Layer 9 of a small transformer language model trained on English Wikipedia (14 layers, counted from 0, width 96).
Take only the direct path to the model's output, skipping the later layers: a vector added to the residual stream pushes a token's score in proportion to its dot product with that token's output vector.

Output vectors of the tokens that the questions are about. A number n stands for (n - 500) times 0.003.
"ep": 453 435 487 505 732 540 546 676 543 375 535 558 506 514 500 426 638 521 232 659 436 601 463 533 542 195 465 522 452 427 481 891 367 685 495 410 576 580 635 537 662 327 284 385 627 612 491 401 512 608 634 493 564 792 817 200 428 173 440 424 520 334 657 510 583 500 320 590 495 485 417 389 329 394 650 390 803 503 480 321 400 588 645 742 582 483 381 840 257 553 567 327 547 598 291 397
"ff": 495 397 441 576 563 422 573 487 552 797 613 694 413 416 291 208 404 579 400 436 547 668 469 492 249 685 233 474 426 677 341 958 384 550 356 482 514 465 588 577 461 376 522 312 372 611 599 635 391 726 654 528 719 763 547 390 558 422 391 283 371 426 539 328 567 727 299 514 617 340 469 490 283 547 549 572 756 694 475 623 837 449 553 562 783 315 572 601 385 575 569 267 834 606 588 504
"en": 508 713 646 245 398 311 369 677 522 266 560 695 532 595 434 401 482 405 492 315 755 552 344 733 513 439 473 471 372 425 437 617 500 559 605 546 417 476 517 379 617 661 384 586 540 588 433 521 511 468 609 530 529 578 526 677 522 349 468 479 535 399 470 425 635 780 260 600 585 412 652 541 472 475 411 433 560 722 362 422 402 579 496 421 707 406 456 588 369 373 448 94 529 346 293 486
"fer": 494 513 665 586 388 614 458 576 415 293 585 484 487 557 356 87 396 203 304 757 500 419 390 518 195 443 308 484 284 690 588 727 156 672 469 355 486 540 523 482 566 591 577 609 559 658 625 230 709 528 368 582 563 647 565 573 623 503 376 339 434 489 454 577 642 403 840 448 388 474 395 487 591 573 653 249 513 514 325 423 554 496 525 497 476 500 589 379 275 396 708 362 898 432 361 559
"other": 453 332 604 505 552 838 738 687 639 484 440 653 553 358 288 268 390 355 205 578 446 353 557 308 368 72 406 602 343 647 671 762 192 827 340 424 387 539 505 577 339 225 597 551 588 467 536 331 583 555 459 284 500 324 655 742 657 342 530 541 657 433 665 552 436 437 137 438 310 593 427 227 402 758 409 741 372 369 305 316 660 391 741 468 733 536 379 715 414 539 674 179 462 945 601 298
"f": 509 403 452 447 571 553 503 623 442 518 543 422 505 605 465 105 465 405 504 720 657 494 442 442 515 436 624 463 496 544 384 673 361 597 433 393 711 380 263 609 498 505 440 549 506 473 568 463 651 472 517 534 637 587 455 395 594 644 508 423 448 518 352 306 626 535 680 313 320 342 521 351 551 654 510 430 574 600 491 646 458 578 440 466 455 505 487 263 553 613 517 443 721 508 533 636
"al": 529 672 523 496 360 517 739 407 472 506 537 695 517 350 471 550 591 394 772 728 405 399 417 314 565 387 616 514 479 428 464 712 487 378 461 634 533 558 460 593 489 637 571 670 665 331 405 198 607 236 461 460 562 436 472 592 329 560 444 520 524 461 456 508 593 490 695 554 553 350 533 432 587 524 682 392 613 611 804 468 406 434 640 445 454 582 400 857 256 523 570 276 553 466 518 462
"ğ": 472 322 247 480 657 681 323 700 264 544 598 677 363 537 146 384 381 656 299 462 400 492 621 351 475 474 322 362 340 771 617 899 250 589 539 514 552 507 705 374 383 282 706 307 443 598 728 573 927 590 524 431 639 722 455 442 583 496 778 126 492 508 665 755 465 397 383 515 433 455 539 493 348 420 491 392 424 451 303 619 810 579 704 781 756 331 371 799 511 554 665 529 574 771 671 409
"ten": 501 492 584 521 330 489 548 635 300 230 373 417 395 683 347 541 588 251 345 749 297 648 500 597 322 482 554 563 405 476 606 749 477 741 296 399 453 597 497 572 635 446 457 457 544 620 571 500 659 419 362 473 641 472 597 533 562 537 491 352 564 357 324 527 695 317 523 538 239 582 680 547 433 366 496 221 569 670 266 558 467 542 569 512 443 567 493 384 522 434 569 260 741 584 427 486
"ford": 481 665 405 651 568 410 489 654 581 371 383 711 477 614 326 373 458 517 414 588 268 452 653 596 331 330 253 576 323 682 630 697 194 612 309 620 528 604 452 385 487 438 415 406 434 493 617 627 439 671 779 459 496 679 483 542 645 575 733 102 621 325 417 702 526 454 574 608 124 519 411 436 527 962 261 161 428 629 567 542 360 456 641 660 599 451 258 622 250 480 514 418 526 571 403 541
"m": 506 307 611 551 558 403 626 721 467 497 852 614 801 563 637 263 438 654 580 653 495 547 448 650 656 260 465 335 476 532 434 461 402 335 445 700 451 514 402 670 516 439 526 510 280 408 354 307 464 708 655 598 374 531 579 363 720 371 693 157 666 325 483 619 675 437 261 511 548 347 332 457 283 461 817 460 568 479 570 685 532 554 453 585 505 315 537 221 510 493 631 271 518 520 608 597
"′": 455 388 549 489 710 544 308 605 351 567 712 710 182 334 279 611 330 583 443 705 585 366 632 336 247 119 212 625 400 756 805 783 286 426 461 251 479 805 628 162 570 374 511 411 343 556 796 583 738 588 731 492 372 492 758 606 302 690 519 98 591 709 630 657 571 376 216 509 459 398 624 320 247 630 379 23 473 372 276 629 528 453 563 508 382 471 409 639 243 658 632 574 739 633 495 241
"port": 490 445 544 463 377 234 423 670 581 298 617 655 556 522 271 340 529 485 529 521 297 627 577 420 343 329 437 552 340 528 492 743 542 446 713 254 503 597 427 420 443 625 355 631 452 538 710 399 463 432 292 551 475 725 467 623 711 569 464 257 273 531 600 748 604 409 342 412 316 568 291 515 627 503 504 374 621 399 394 550 270 649 504 460 487 286 552 309 504 458 557 247 578 718 469 489
"ible": 463 696 393 558 532 630 571 238 165 564 533 786 347 338 381 517 509 433 441 619 418 475 426 637 248 403 80 685 626 686 633 896 387 695 467 464 424 719 443 574 380 459 523 79 595 390 606 525 649 382 473 373 530 493 413 457 648 348 437 340 496 440 656 588 492 675 370 639 535 536 675 277 435 496 256 264 406 233 479 307 357 549 437 482 606 393 361 780 643 549 429 255 307 640 504 320
"ge": 496 391 398 549 437 439 623 566 300 667 289 548 406 649 381 480 480 561 263 575 624 631 303 536 423 621 538 435 523 610 432 759 258 521 531 666 527 500 403 743 552 357 658 597 250 362 597 285 659 601 540 561 562 644 456 579 290 683 316 410 334 431 520 457 614 494 441 429 473 529 460 252 576 541 608 538 346 782 254 359 679 519 735 584 672 373 615 462 303 643 716 410 375 491 442 304
" Iran": 459 552 504 621 567 775 452 562 390 275 704 514 519 373 270 412 347 522 579 540 390 629 715 462 472 248 309 348 378 673 572 611 426 509 488 555 506 746 405 405 378 374 718 475 490 571 548 619 771 475 519 449 596 675 647 609 572 365 504 186 540 696 612 274 607 480 360 352 443 526 535 547 474 488 518 513 378 485 559 496 655 562 613 555 582 506 332 685 488 652 565 228 466 546 613 341
"pp": 476 437 32 303 513 535 670 496 416 487 477 541 216 430 379 368 417 698 495 686 469 489 554 417 267 679 296 422 356 581 500 851 505 686 447 584 711 526 688 514 426 476 597 627 376 561 594 461 443 619 603 419 609 700 424 396 421 470 485 243 672 404 392 500 444 558 204 507 666 353 523 519 466 435 697 539 655 592 532 460 748 316 783 608 528 437 536 404 604 567 802 390 767 572 667 399
"ical": 493 543 611 782 625 692 741 631 461 582 526 674 401 268 346 482 571 333 150 692 435 436 354 602 254 373 451 584 427 728 952 853 365 661 223 424 376 727 513 403 305 314 552 300 307 305 567 391 416 697 717 526 355 439 527 639 482 643 313 404 663 583 416 489 535 422 342 580 111 471 597 479 644 457 246 473 374 565 659 400 411 597 575 677 779 415 450 737 495 540 402 56 575 543 505 287
"ã": 488 268 284 636 500 450 245 744 594 500 790 624 603 237 192 364 542 572 263 695 369 660 656 365 345 153 409 558 581 796 447 893 255 475 232 377 426 515 680 288 312 629 658 434 397 504 535 274 560 471 373 386 646 458 683 739 592 402 815 267 411 526 751 690 557 517 342 472 457 526 689 545 470 476 720 160 507 405 440 41 624 557 675 535 555 531 280 668 428 699 582 288 475 712 451 319

Output weights of attention head 2. The head adds the sum of these rows, row i times number i of z. A number n stands for (n - 500) times 0.0015.
o0: 306 514 574 518 481 437 597 506 573 515 539 555 582 493 513 353 327 667 448 434 553 368 599 546 586 460 490 407 353 472 417 648 498 564 416 429 599 612 558 547 508 411 651 520 608 492 575 410 596 534 486 446 450 367 608 338 449 445 462 431 511 527 487 564 556 503 642 579 511 405 443 464 517 364 484 460 469 493 450 598 352 426 485 591 469 643 670 316 580 366 359 561 520 537 595 440
o1: 128 514 651 666 546 616 548 357 477 452 368 400 509 283 329 407 452 560 392 453 621 559 358 391 543 462 605 455 372 408 562 665 450 440 350 438 468 496 466 531 429 396 535 423 322 575 572 466 673 408 551 484 510 514 587 393 457 488 257 317 554 479 456 525 674 430 397 506 442 479 440 633 561 409 577 486 304 415 531 525 610 590 456 671 491 329 413 345 490 369 643 538 523 562 494 607
o2: 30 516 538 476 485 474 740 380 336 473 483 776 556 376 481 397 582 562 381 501 592 546 572 417 521 497 570 417 581 351 406 837 527 514 405 479 421 487 489 489 746 557 648 300 386 356 478 470 579 468 436 485 550 575 523 467 585 518 266 474 527 421 606 531 656 489 418 619 286 548 534 615 459 411 364 513 453 455 574 346 463 387 363 550 304 260 585 357 435 374 537 390 564 394 583 517
o3: 810 498 598 456 343 476 555 415 448 558 602 555 670 359 530 449 527 525 456 547 698 587 506 535 433 566 374 539 482 490 495 570 624 580 530 397 567 424 651 618 482 526 466 501 491 795 437 566 481 461 516 613 651 489 527 391 570 568 375 414 480 545 713 365 644 441 456 635 330 486 571 739 537 357 654 526 675 414 455 451 531 344 517 606 462 422 463 502 533 412 474 553 513 538 445 505
o4: 756 606 495 555 335 558 767 610 396 395 545 607 610 590 531 280 527 480 397 515 492 347 358 365 576 553 683 479 475 249 663 539 489 585 500 644 446 501 382 595 609 481 640 392 405 426 514 413 444 271 574 453 600 538 531 595 604 441 552 503 624 430 536 399 523 590 417 304 387 576 275 457 446 539 477 463 351 563 385 545 581 459 506 633 645 461 516 523 431 428 517 500 479 510 521 501
o5: 378 489 665 413 656 547 418 323 467 470 537 427 548 458 508 549 497 555 611 616 491 297 512 668 475 387 573 480 607 410 623 747 642 524 498 471 382 609 473 428 668 594 475 509 382 417 483 387 350 424 549 486 500 442 666 566 393 561 633 482 423 487 524 549 523 657 553 310 435 383 671 551 576 441 493 569 521 431 513 485 405 619 510 585 494 669 560 327 499 462 392 489 591 483 411 478
o6: 849 458 412 399 411 483 345 507 592 412 384 489 431 464 541 369 755 615 556 493 477 476 525 462 603 466 527 534 351 543 555 378 465 632 432 370 486 391 471 594 387 520 523 568 615 491 409 437 448 595 519 469 488 386 323 500 579 492 280 427 490 628 275 456 484 603 432 494 384 529 625 648 525 505 650 473 481 549 536 603 474 647 553 461 366 574 499 429 449 419 477 410 488 417 627 550
o7: 751 480 525 533 506 491 438 570 504 586 392 326 276 453 641 589 500 406 338 536 644 520 369 427 461 383 496 450 562 610 433 324 474 531 620 414 561 451 442 389 380 363 470 697 498 484 626 415 539 478 584 417 492 454 478 563 600 495 330 567 504 529 245 505 569 460 491 449 633 551 452 440 506 293 636 297 568 390 504 529 738 540 501 757 304 459 395 582 467 664 508 488 522 566 512 297
o8: 356 631 454 516 523 483 679 446 555 475 454 776 457 567 630 441 492 631 365 580 680 428 531 286 611 496 708 593 544 406 331 587 458 419 445 420 473 563 573 621 674 619 513 449 562 480 509 441 426 591 466 498 502 471 642 386 451 535 424 415 461 454 515 422 674 495 376 677 468 452 661 533 456 626 459 425 546 639 319 596 400 516 604 379 572 436 556 517 425 545 465 570 510 444 572 396
o9: 546 454 589 510 492 427 398 598 614 339 414 561 642 303 625 426 546 580 385 565 513 442 463 542 554 584 344 554 431 451 509 672 495 670 447 313 542 515 405 592 557 464 328 455 508 426 498 592 454 469 618 377 506 551 354 511 595 536 514 476 514 390 493 785 574 520 546 360 559 503 543 506 470 514 501 482 359 570 549 514 493 504 577 369 381 532 480 371 383 313 580 427 487 475 395 626
o10: 762 446 404 657 643 444 486 385 483 450 496 494 543 430 395 624 608 469 428 497 612 382 467 534 540 539 537 427 516 282 339 498 420 568 364 653 404 448 532 481 768 705 467 480 503 421 559 536 476 536 564 456 701 363 647 396 632 497 448 471 569 484 372 465 553 549 448 363 413 514 512 639 528 678 467 656 491 547 470 470 500 463 388 620 488 372 473 408 651 498 398 514 437 553 322 638
o11: 383 569 365 676 550 617 662 510 450 458 453 545 612 543 495 481 569 431 527 569 585 590 558 402 372 648 606 457 547 378 494 628 614 512 526 441 397 584 572 456 633 461 449 365 558 541 516 510 342 372 588 491 731 287 488 574 537 537 449 612 623 517 467 471 482 599 542 524 526 513 613 426 557 569 421 600 331 394 482 469 419 379 455 423 434 581 491 416 616 420 384 589 489 456 448 575
o12: 704 468 669 421 504 542 570 619 502 369 497 345 445 519 430 584 466 380 586 510 489 567 643 442 565 492 469 435 593 417 581 454 421 495 513 469 511 350 652 499 445 533 468 406 532 622 389 421 543 482 614 578 628 457 702 456 560 575 434 411 522 480 514 536 616 594 504 377 476 436 532 399 601 539 683 450 661 510 477 532 583 530 520 583 503 453 341 581 385 438 678 624 577 548 528 542
o13: 344 378 419 352 677 420 464 510 325 540 620 427 467 628 323 493 688 392 467 635 361 376 390 432 504 487 505 775 551 609 470 290 309 652 441 511 541 390 540 537 515 377 555 412 409 455 511 540 351 574 447 438 494 359 411 423 507 486 534 459 544 528 276 356 607 614 604 469 558 440 424 348 523 619 489 354 290 653 479 653 510 630 605 458 351 571 620 666 412 554 527 488 506 718 468 470
o14: 602 433 475 523 417 442 553 484 541 558 543 558 432 508 511 705 448 506 418 559 423 562 628 641 403 493 619 421 338 374 519 515 481 709 462 616 337 532 591 541 664 511 611 353 447 416 443 468 487 720 631 477 304 491 656 607 526 509 505 489 721 567 436 347 443 370 405 402 579 514 329 370 494 571 473 526 328 617 670 593 439 546 545 461 729 526 450 471 527 343 540 442 488 591 334 502
o15: 246 592 504 555 484 525 488 428 508 433 516 712 463 595 646 319 354 517 383 557 497 411 588 436 531 500 694 555 613 329 631 685 436 564 415 480 547 650 519 503 554 373 610 509 555 392 522 502 591 640 420 569 424 365 624 455 519 418 394 370 585 559 477 456 597 595 525 631 410 484 441 587 422 576 443 566 348 654 529 447 342 447 467 453 440 412 572 518 517 367 412 605 434 530 645 559
o16: 892 471 371 494 645 421 319 633 670 488 478 516 436 612 563 442 643 568 457 629 508 375 349 553 585 481 588 749 413 558 343 483 385 518 522 541 528 399 517 515 509 631 623 522 546 402 487 456 469 452 499 453 600 458 542 363 432 415 418 569 657 465 348 464 613 370 448 360 442 633 333 465 564 402 580 484 587 552 424 666 397 650 485 712 547 202 471 358 525 381 473 474 496 545 572 655
o17: 523 552 482 534 600 411 441 509 428 407 450 430 666 605 566 434 578 376 554 362 414 538 563 446 431 476 596 495 537 475 283 489 462 508 426 537 443 321 487 356 476 578 443 434 499 452 573 614 532 528 660 478 424 493 702 609 340 368 547 441 318 553 562 595 373 442 409 506 320 563 497 424 497 555 426 524 607 632 377 490 529 443 604 668 425 541 543 413 517 374 410 502 616 522 339 527
o18: 310 570 497 605 619 632 625 566 432 495 527 454 507 492 489 337 582 561 415 337 476 426 369 381 434 762 547 538 519 310 429 469 595 562 558 676 557 634 711 491 518 490 382 481 595 464 513 447 474 497 727 469 580 450 418 437 607 428 376 565 358 316 521 403 370 501 384 353 542 663 481 601 422 481 555 368 482 640 576 519 505 559 606 571 693 567 429 644 553 372 416 600 318 336 276 583
o19: 323 598 501 564 489 664 421 453 433 627 450 367 444 527 468 572 453 431 553 433 508 506 401 519 622 549 570 566 456 560 629 451 520 294 600 568 432 608 563 688 517 714 526 499 524 454 464 390 301 507 601 774 469 452 309 301 499 528 514 545 382 505 500 483 428 567 514 505 408 433 558 512 460 471 673 432 374 429 510 564 557 455 541 296 513 507 516 615 432 557 508 563 455 469 685 495
o20: 462 530 451 579 539 514 665 616 431 362 506 630 527 377 508 347 718 606 487 498 524 504 383 442 509 288 499 677 526 393 471 610 534 449 383 367 410 590 502 514 722 510 431 498 495 509 342 506 449 349 494 525 560 518 607 427 499 323 557 429 348 421 446 426 528 506 555 598 348 569 527 730 443 504 591 537 538 417 598 721 391 440 500 546 551 382 635 441 540 419 440 498 455 609 404 543
o21: 415 432 550 606 521 599 491 600 630 476 507 411 495 543 484 718 311 394 643 554 475 613 582 587 503 508 503 566 413 567 511 339 557 598 379 689 518 680 330 421 535 450 516 464 439 299 456 396 550 536 578 470 558 606 524 433 369 443 476 468 575 432 470 396 498 331 657 476 395 309 413 541 324 494 597 776 470 489 650 473 531 452 522 521 650 540 476 462 511 600 563 603 438 604 404 567
o22: 427 638 588 560 297 573 565 434 361 516 372 567 593 739 648 628 555 442 500 378 470 655 493 567 600 536 622 526 531 410 461 474 630 456 453 781 606 680 502 379 714 411 465 528 436 748 548 512 340 275 438 460 471 377 461 425 403 588 543 453 510 684 563 231 447 618 635 557 630 486 465 472 458 568 478 606 364 393 490 599 546 546 478 440 602 554 404 416 641 432 367 678 601 548 528 410
o23: 635 314 533 506 541 583 476 576 672 336 561 485 441 540 655 592 548 395 570 427 539 542 542 627 586 509 366 602 551 457 491 167 506 661 704 546 394 576 351 470 412 339 422 577 530 511 648 432 487 699 416 427 607 544 397 449 506 380 576 639 467 590 432 505 381 419 699 501 636 439 454 395 576 531 499 627 550 624 604 577 507 335 511 341 595 609 443 477 518 691 484 523 632 503 623 650
o24: 486 327 714 511 553 373 334 505 604 488 468 472 300 419 383 556 434 811 614 519 573 573 486 580 331 551 598 412 644 677 550 500 436 541 510 521 535 463 701 713 558 551 419 384 371 543 333 428 630 586 641 472 483 530 579 476 395 513 281 477 457 515 652 432 566 393 485 482 647 474 466 399 390 446 605 455 371 438 575 554 620 441 549 389 410 596 664 458 555 691 532 384 796 382 469 335
o25: 515 497 523 525 587 576 606 423 454 718 613 494 368 343 491 323 485 530 505 378 467 538 376 335 498 568 495 439 598 265 500 560 472 677 378 509 361 410 448 611 557 676 522 405 396 549 448 516 689 237 465 538 494 319 603 427 645 529 645 482 580 287 630 608 587 470 420 412 560 591 527 572 579 598 598 465 362 319 260 419 439 361 534 564 532 448 464 630 524 558 516 465 452 583 516 545
o26: 583 492 519 458 398 399 589 417 430 494 633 429 439 565 400 714 253 344 380 508 445 501 406 539 433 480 609 412 509 559 379 562 447 517 377 510 501 570 630 338 568 468 439 667 564 567 604 580 450 662 546 375 435 705 482 550 591 505 441 550 451 380 584 472 577 539 376 525 638 622 458 601 326 350 523 500 495 452 616 508 477 545 322 731 417 534 358 486 453 394 586 434 497 498 410 385
o27: 558 490 502 520 495 569 499 526 592 448 483 536 402 580 568 462 266 485 325 532 625 510 631 290 489 633 568 566 380 454 449 674 509 535 648 404 602 535 390 499 437 485 549 548 605 363 351 362 438 342 406 620 335 524 293 564 493 651 307 500 658 426 479 589 521 455 565 412 443 412 374 367 449 596 563 500 479 719 612 644 496 568 457 393 312 443 513 431 399 578 620 598 358 549 587 433
o28: 285 639 557 498 516 499 386 516 542 345 474 464 634 409 547 733 707 377 567 509 486 572 324 501 608 561 684 510 542 630 524 647 415 432 600 449 635 483 551 559 573 537 652 403 316 345 399 428 392 467 629 382 598 272 489 439 559 521 647 358 432 593 450 521 417 333 676 515 466 568 522 455 551 680 518 556 551 470 497 454 450 611 640 327 421 356 518 537 473 593 415 625 354 605 526 356
o29: 740 422 613 614 480 418 366 480 361 531 635 504 237 559 521 546 420 255 424 627 336 563 499 398 498 514 455 410 381 614 623 266 452 347 482 462 432 362 534 461 288 455 489 468 599 626 672 436 354 609 612 532 606 386 257 533 408 417 605 493 454 580 500 546 368 309 520 511 590 561 358 312 584 320 418 512 632 501 589 618 514 498 486 586 624 478 522 508 589 426 532 573 256 327 581 360
o30: 561 646 533 543 535 658 445 576 489 554 531 455 690 597 575 444 716 458 542 533 467 474 531 514 462 536 556 556 448 541 436 533 648 520 412 580 565 550 430 435 572 596 402 526 523 658 495 476 512 327 466 465 457 466 544 646 639 341 472 559 277 286 488 579 422 454 490 474 248 588 520 443 418 489 500 341 596 638 433 558 461 508 487 592 535 542 523 689 457 460 380 618 431 358 555 392
o31: 337 485 476 415 531 499 554 528 665 554 313 586 372 760 560 576 454 343 583 534 595 330 444 607 668 535 513 479 472 629 277 458 489 542 542 558 448 480 455 408 636 597 471 428 468 474 403 471 453 383 387 583 498 580 500 476 465 579 769 455 549 453 469 462 385 470 674 518 505 407 459 389 565 521 471 587 439 372 365 525 465 313 392 380 583 421 704 582 415 485 671 652 369 637 534 523

Each question shows a token from some text and the vector z that the head gathered there. A number n stands for (n - 500) times 0.0067.

"gin": 510 341 511 386 431 503 579 468 607 432 534 480 460 587 429 463 351 565 497 587 515 278 401 537 480 325 509 401 507 466 612 628
Which of these tokens does it push up most? "en"

"The": 470 495 493 562 532 567 483 477 484 479 515 532 375 500 464 570 616 459 506 521 446 421 518 475 420 483 476 512 517 555 595 480
Which of these tokens does it push up most? "ible"

"e": 450 565 432 533 578 378 446 850 477 407 473 341 469 477 433 339 537 621 421 492 274 449 576 440 552 621 441 357 523 734 646 521
Which of these tokens does it push up most? "ğ"

" f": 526 433 443 568 492 485 514 592 494 520 481 446 459 483 523 484 529 517 435 500 516 472 504 507 523 505 538 606 525 481 503 497
Which of these tokens does it push up most? "port"

" |": 474 548 572 494 514 484 504 566 513 451 566 482 532 580 509 531 529 557 484 471 515 475 516 536 515 618 455 547 449 493 470 500
Which of these tokens does it push up most? "other"

"s": 367 505 438 740 485 512 519 551 564 431 586 499 568 546 469 429 281 605 575 453 423 624 634 570 472 510 533 586 309 553 422 381
Which two tokens does it push up most, strongest first? "ff", " Iran"

" had": 699 710 566 443 468 556 521 496 609 598 604 451 519 542 472 623 531 454 400 480 551 418 491 581 500 594 551 427 517 391 476 435
Which of these tokens does it push up most? "m"

" event": 492 495 465 551 547 536 505 467 408 499 526 547 441 505 458 563 603 458 496 518 474 394 500 435 467 520 470 503 507 573 612 473
Which of these tokens does it push up most? "ible"

"B": 424 573 463 560 558 500 558 559 456 536 612 470 574 520 529 449 471 576 440 393 497 545 596 491 533 554 494 420 525 431 543 447
Which of these tokens does it push up most? "ten"

"le": 487 632 508 610 353 448 365 638 497 761 491 689 492 432 638 603 327 683 613 229 530 461 509 692 421 622 932 258 488 430 554 292
Which of these tokens does it push up most? "ep"

" Film": 552 502 463 564 577 502 491 582 463 468 542 509 591 561 448 459 626 464 509 481 393 541 505 505 479 492 480 546 489 536 467 473
Which of these tokens does it push up most? "f"

"S": 700 532 533 668 498 584 393 489 433 526 692 482 592 550 512 452 529 504 643 414 442 478 435 495 410 448 543 472 470 451 359 487
Which of these tokens does it push down most? "al"

"\n": 542 553 560 554 524 452 462 514 440 490 402 488 562 437 426 476 581 435 550 523 422 434 650 512 495 588 501 486 521 539 630 476
Which of these tokens does it push up most? "ğ"

"lu": 435 505 513 613 536 495 480 560 411 440 640 466 621 565 448 426 546 547 445 461 403 423 474 478 462 604 489 502 493 491 427 467
Which two tokens does it push up most, strongest first? "ã", "ğ"

" the": 617 552 484 528 508 574 458 523 473 469 482 484 495 551 463 573 478 488 493 516 441 491 499 392 485 451 534 460 458 440 547 409
Which of these tokens does it push up most? "′"

" ": 594 594 575 585 533 484 482 507 542 528 563 502 563 521 557 520 487 601 417 478 529 472 552 447 519 520 544 476 454 467 501 505
Which of these tokens does it push up most? "ten"

" d": 491 461 459 597 454 482 498 584 503 550 531 484 468 439 529 483 544 527 510 559 509 439 526 485 544 497 612 611 539 499 521 477
Which of these tokens does it push up most? "port"

" F": 477 466 450 628 543 439 462 542 531 542 508 380 484 483 566 404 546 504 543 542 523 467 513 489 537 502 516 567 461 511 507 475
Which of these tokens does it push up most? "ff"

"an": 429 562 547 629 494 492 568 628 564 594 551 371 649 627 495 542 570 716 507 407 570 582 518 467 585 511 477 501 635 307 606 376
Which two tokens does it push up most, strongest first? "ep", "ten"

"ure": 401 251 458 272 591 662 463 493 335 494 456 435 658 542 462 449 408 496 609 619 268 366 374 532 505 597 349 600 599 519 457 477
Which of these tokens does it push up most? "al"

" Y": 547 555 469 558 560 522 486 559 458 478 568 544 564 552 439 508 612 476 513 458 445 551 520 484 483 497 471 534 471 508 487 445
Which of these tokens does it push up most? "f"

"|": 549 587 535 529 545 500 415 563 397 480 543 569 557 608 467 602 586 487 462 469 497 436 537 408 508 572 470 530 491 501 559 436
Which of these tokens does it push down most? "en"

" of": 672 373 343 511 688 455 486 609 423 421 557 352 404 506 634 434 477 464 405 500 349 613 614 474 579 445 437 555 412 510 550 511
Which of these tokens does it push up most? "ge"

" 2018": 487 506 474 556 535 509 477 526 356 416 498 537 633 622 483 516 461 427 435 522 487 491 563 448 456 467 490 391 513 536 502 403
Which of these tokens does it push up most? " Iran"

"8": 489 526 372 517 547 600 704 534 372 461 625 424 590 471 546 559 648 413 540 499 432 663 388 382 520 246 465 344 458 578 431 489
Which of these tokens does it push down most? "ible"

"ol": 417 423 528 297 495 513 673 507 511 404 424 420 608 491 538 526 533 404 684 531 517 544 423 408 545 293 461 574 399 359 397 556
Which of these tokens does it push up most? "pp"

",": 484 409 349 396 477 536 524 431 523 420 413 529 425 496 539 482 531 432 449 631 524 557 408 527 542 417 471 554 458 535 434 532
Which of these tokens does it push up most? "al"

".": 555 502 529 469 624 617 599 547 337 593 687 421 631 469 541 490 626 462 496 469 381 741 307 287 412 381 573 379 443 570 332 575
Which three tokens does it push up most, strongest first? "m", "ical", "ford"

" Li": 462 579 552 564 436 494 478 489 491 482 508 454 537 585 576 581 559 587 514 469 476 485 481 473 462 433 548 524 550 492 489 372
Which two tokens does it push up most, strongest first? "ical", "ep"

"n": 283 586 600 481 595 340 576 508 550 428 614 472 634 604 454 408 540 550 413 608 448 565 641 421 464 556 430 569 433 363 482 591
Which of these tokens does it push up most? "ge"

"en": 525 545 481 528 551 509 459 570 506 561 495 480 466 549 551 498 479 571 561 489 524 491 479 537 521 528 527 507 460 542 551 433
Which three tokens does it push up most, strongest first? "ep", "ical", "other"

"ro": 424 501 439 568 593 372 583 495 514 404 699 437 681 419 577 565 614 529 480 453 425 409 407 505 601 639 415 471 392 590 517 310
Which of these tokens does it push up most? "ff"

"ant": 534 575 597 581 439 468 446 388 417 401 557 261 614 297 287 344 722 531 412 340 411 411 188 656 304 555 359 528 400 568 555 377
Which three tokens does it push up most, strongest first? "port", "ã", "ğ"

" ==": 474 427 373 376 434 548 362 542 512 511 408 437 318 575 499 504 564 505 538 462 358 420 350 648 376 523 633 473 605 618 424 542
Which of these tokens does it push down most? "ten"

"c": 396 485 519 215 589 498 784 470 586 356 330 419 679 587 523 456 604 367 735 591 603 491 491 385 387 208 338 578 391 273 387 685
Which of these tokens does it push up most? "al"

"ing": 393 166 347 484 607 409 414 507 570 311 409 357 662 578 402 413 644 549 421 451 330 458 300 543 468 544 467 408 490 491 472 691
Which of these tokens does it push down most? "ical"

" as": 531 537 666 514 504 484 440 474 574 557 482 509 538 441 462 570 498 537 535 417 567 420 467 415 500 622 612 541 430 376 508 470
Which of these tokens does it push up most? "ep"

"m": 445 507 398 549 518 429 368 757 318 389 476 479 542 489 480 360 552 580 507 394 471 583 626 455 508 257 558 513 471 733 676 472
Which two tokens does it push up most, strongest first? " Iran", "ğ"

"position": 482 467 496 525 513 487 542 511 555 509 527 487 484 462 526 452 492 541 495 548 532 488 510 508 555 438 485 544 467 481 525 481
Which of these tokens does it push up most? "en"

" 16": 477 547 580 478 521 454 440 483 324 430 535 551 543 593 532 621 534 433 417 472 490 321 516 442 452 537 495 498 536 516 646 394
Which of these tokens does it push up most? "ible"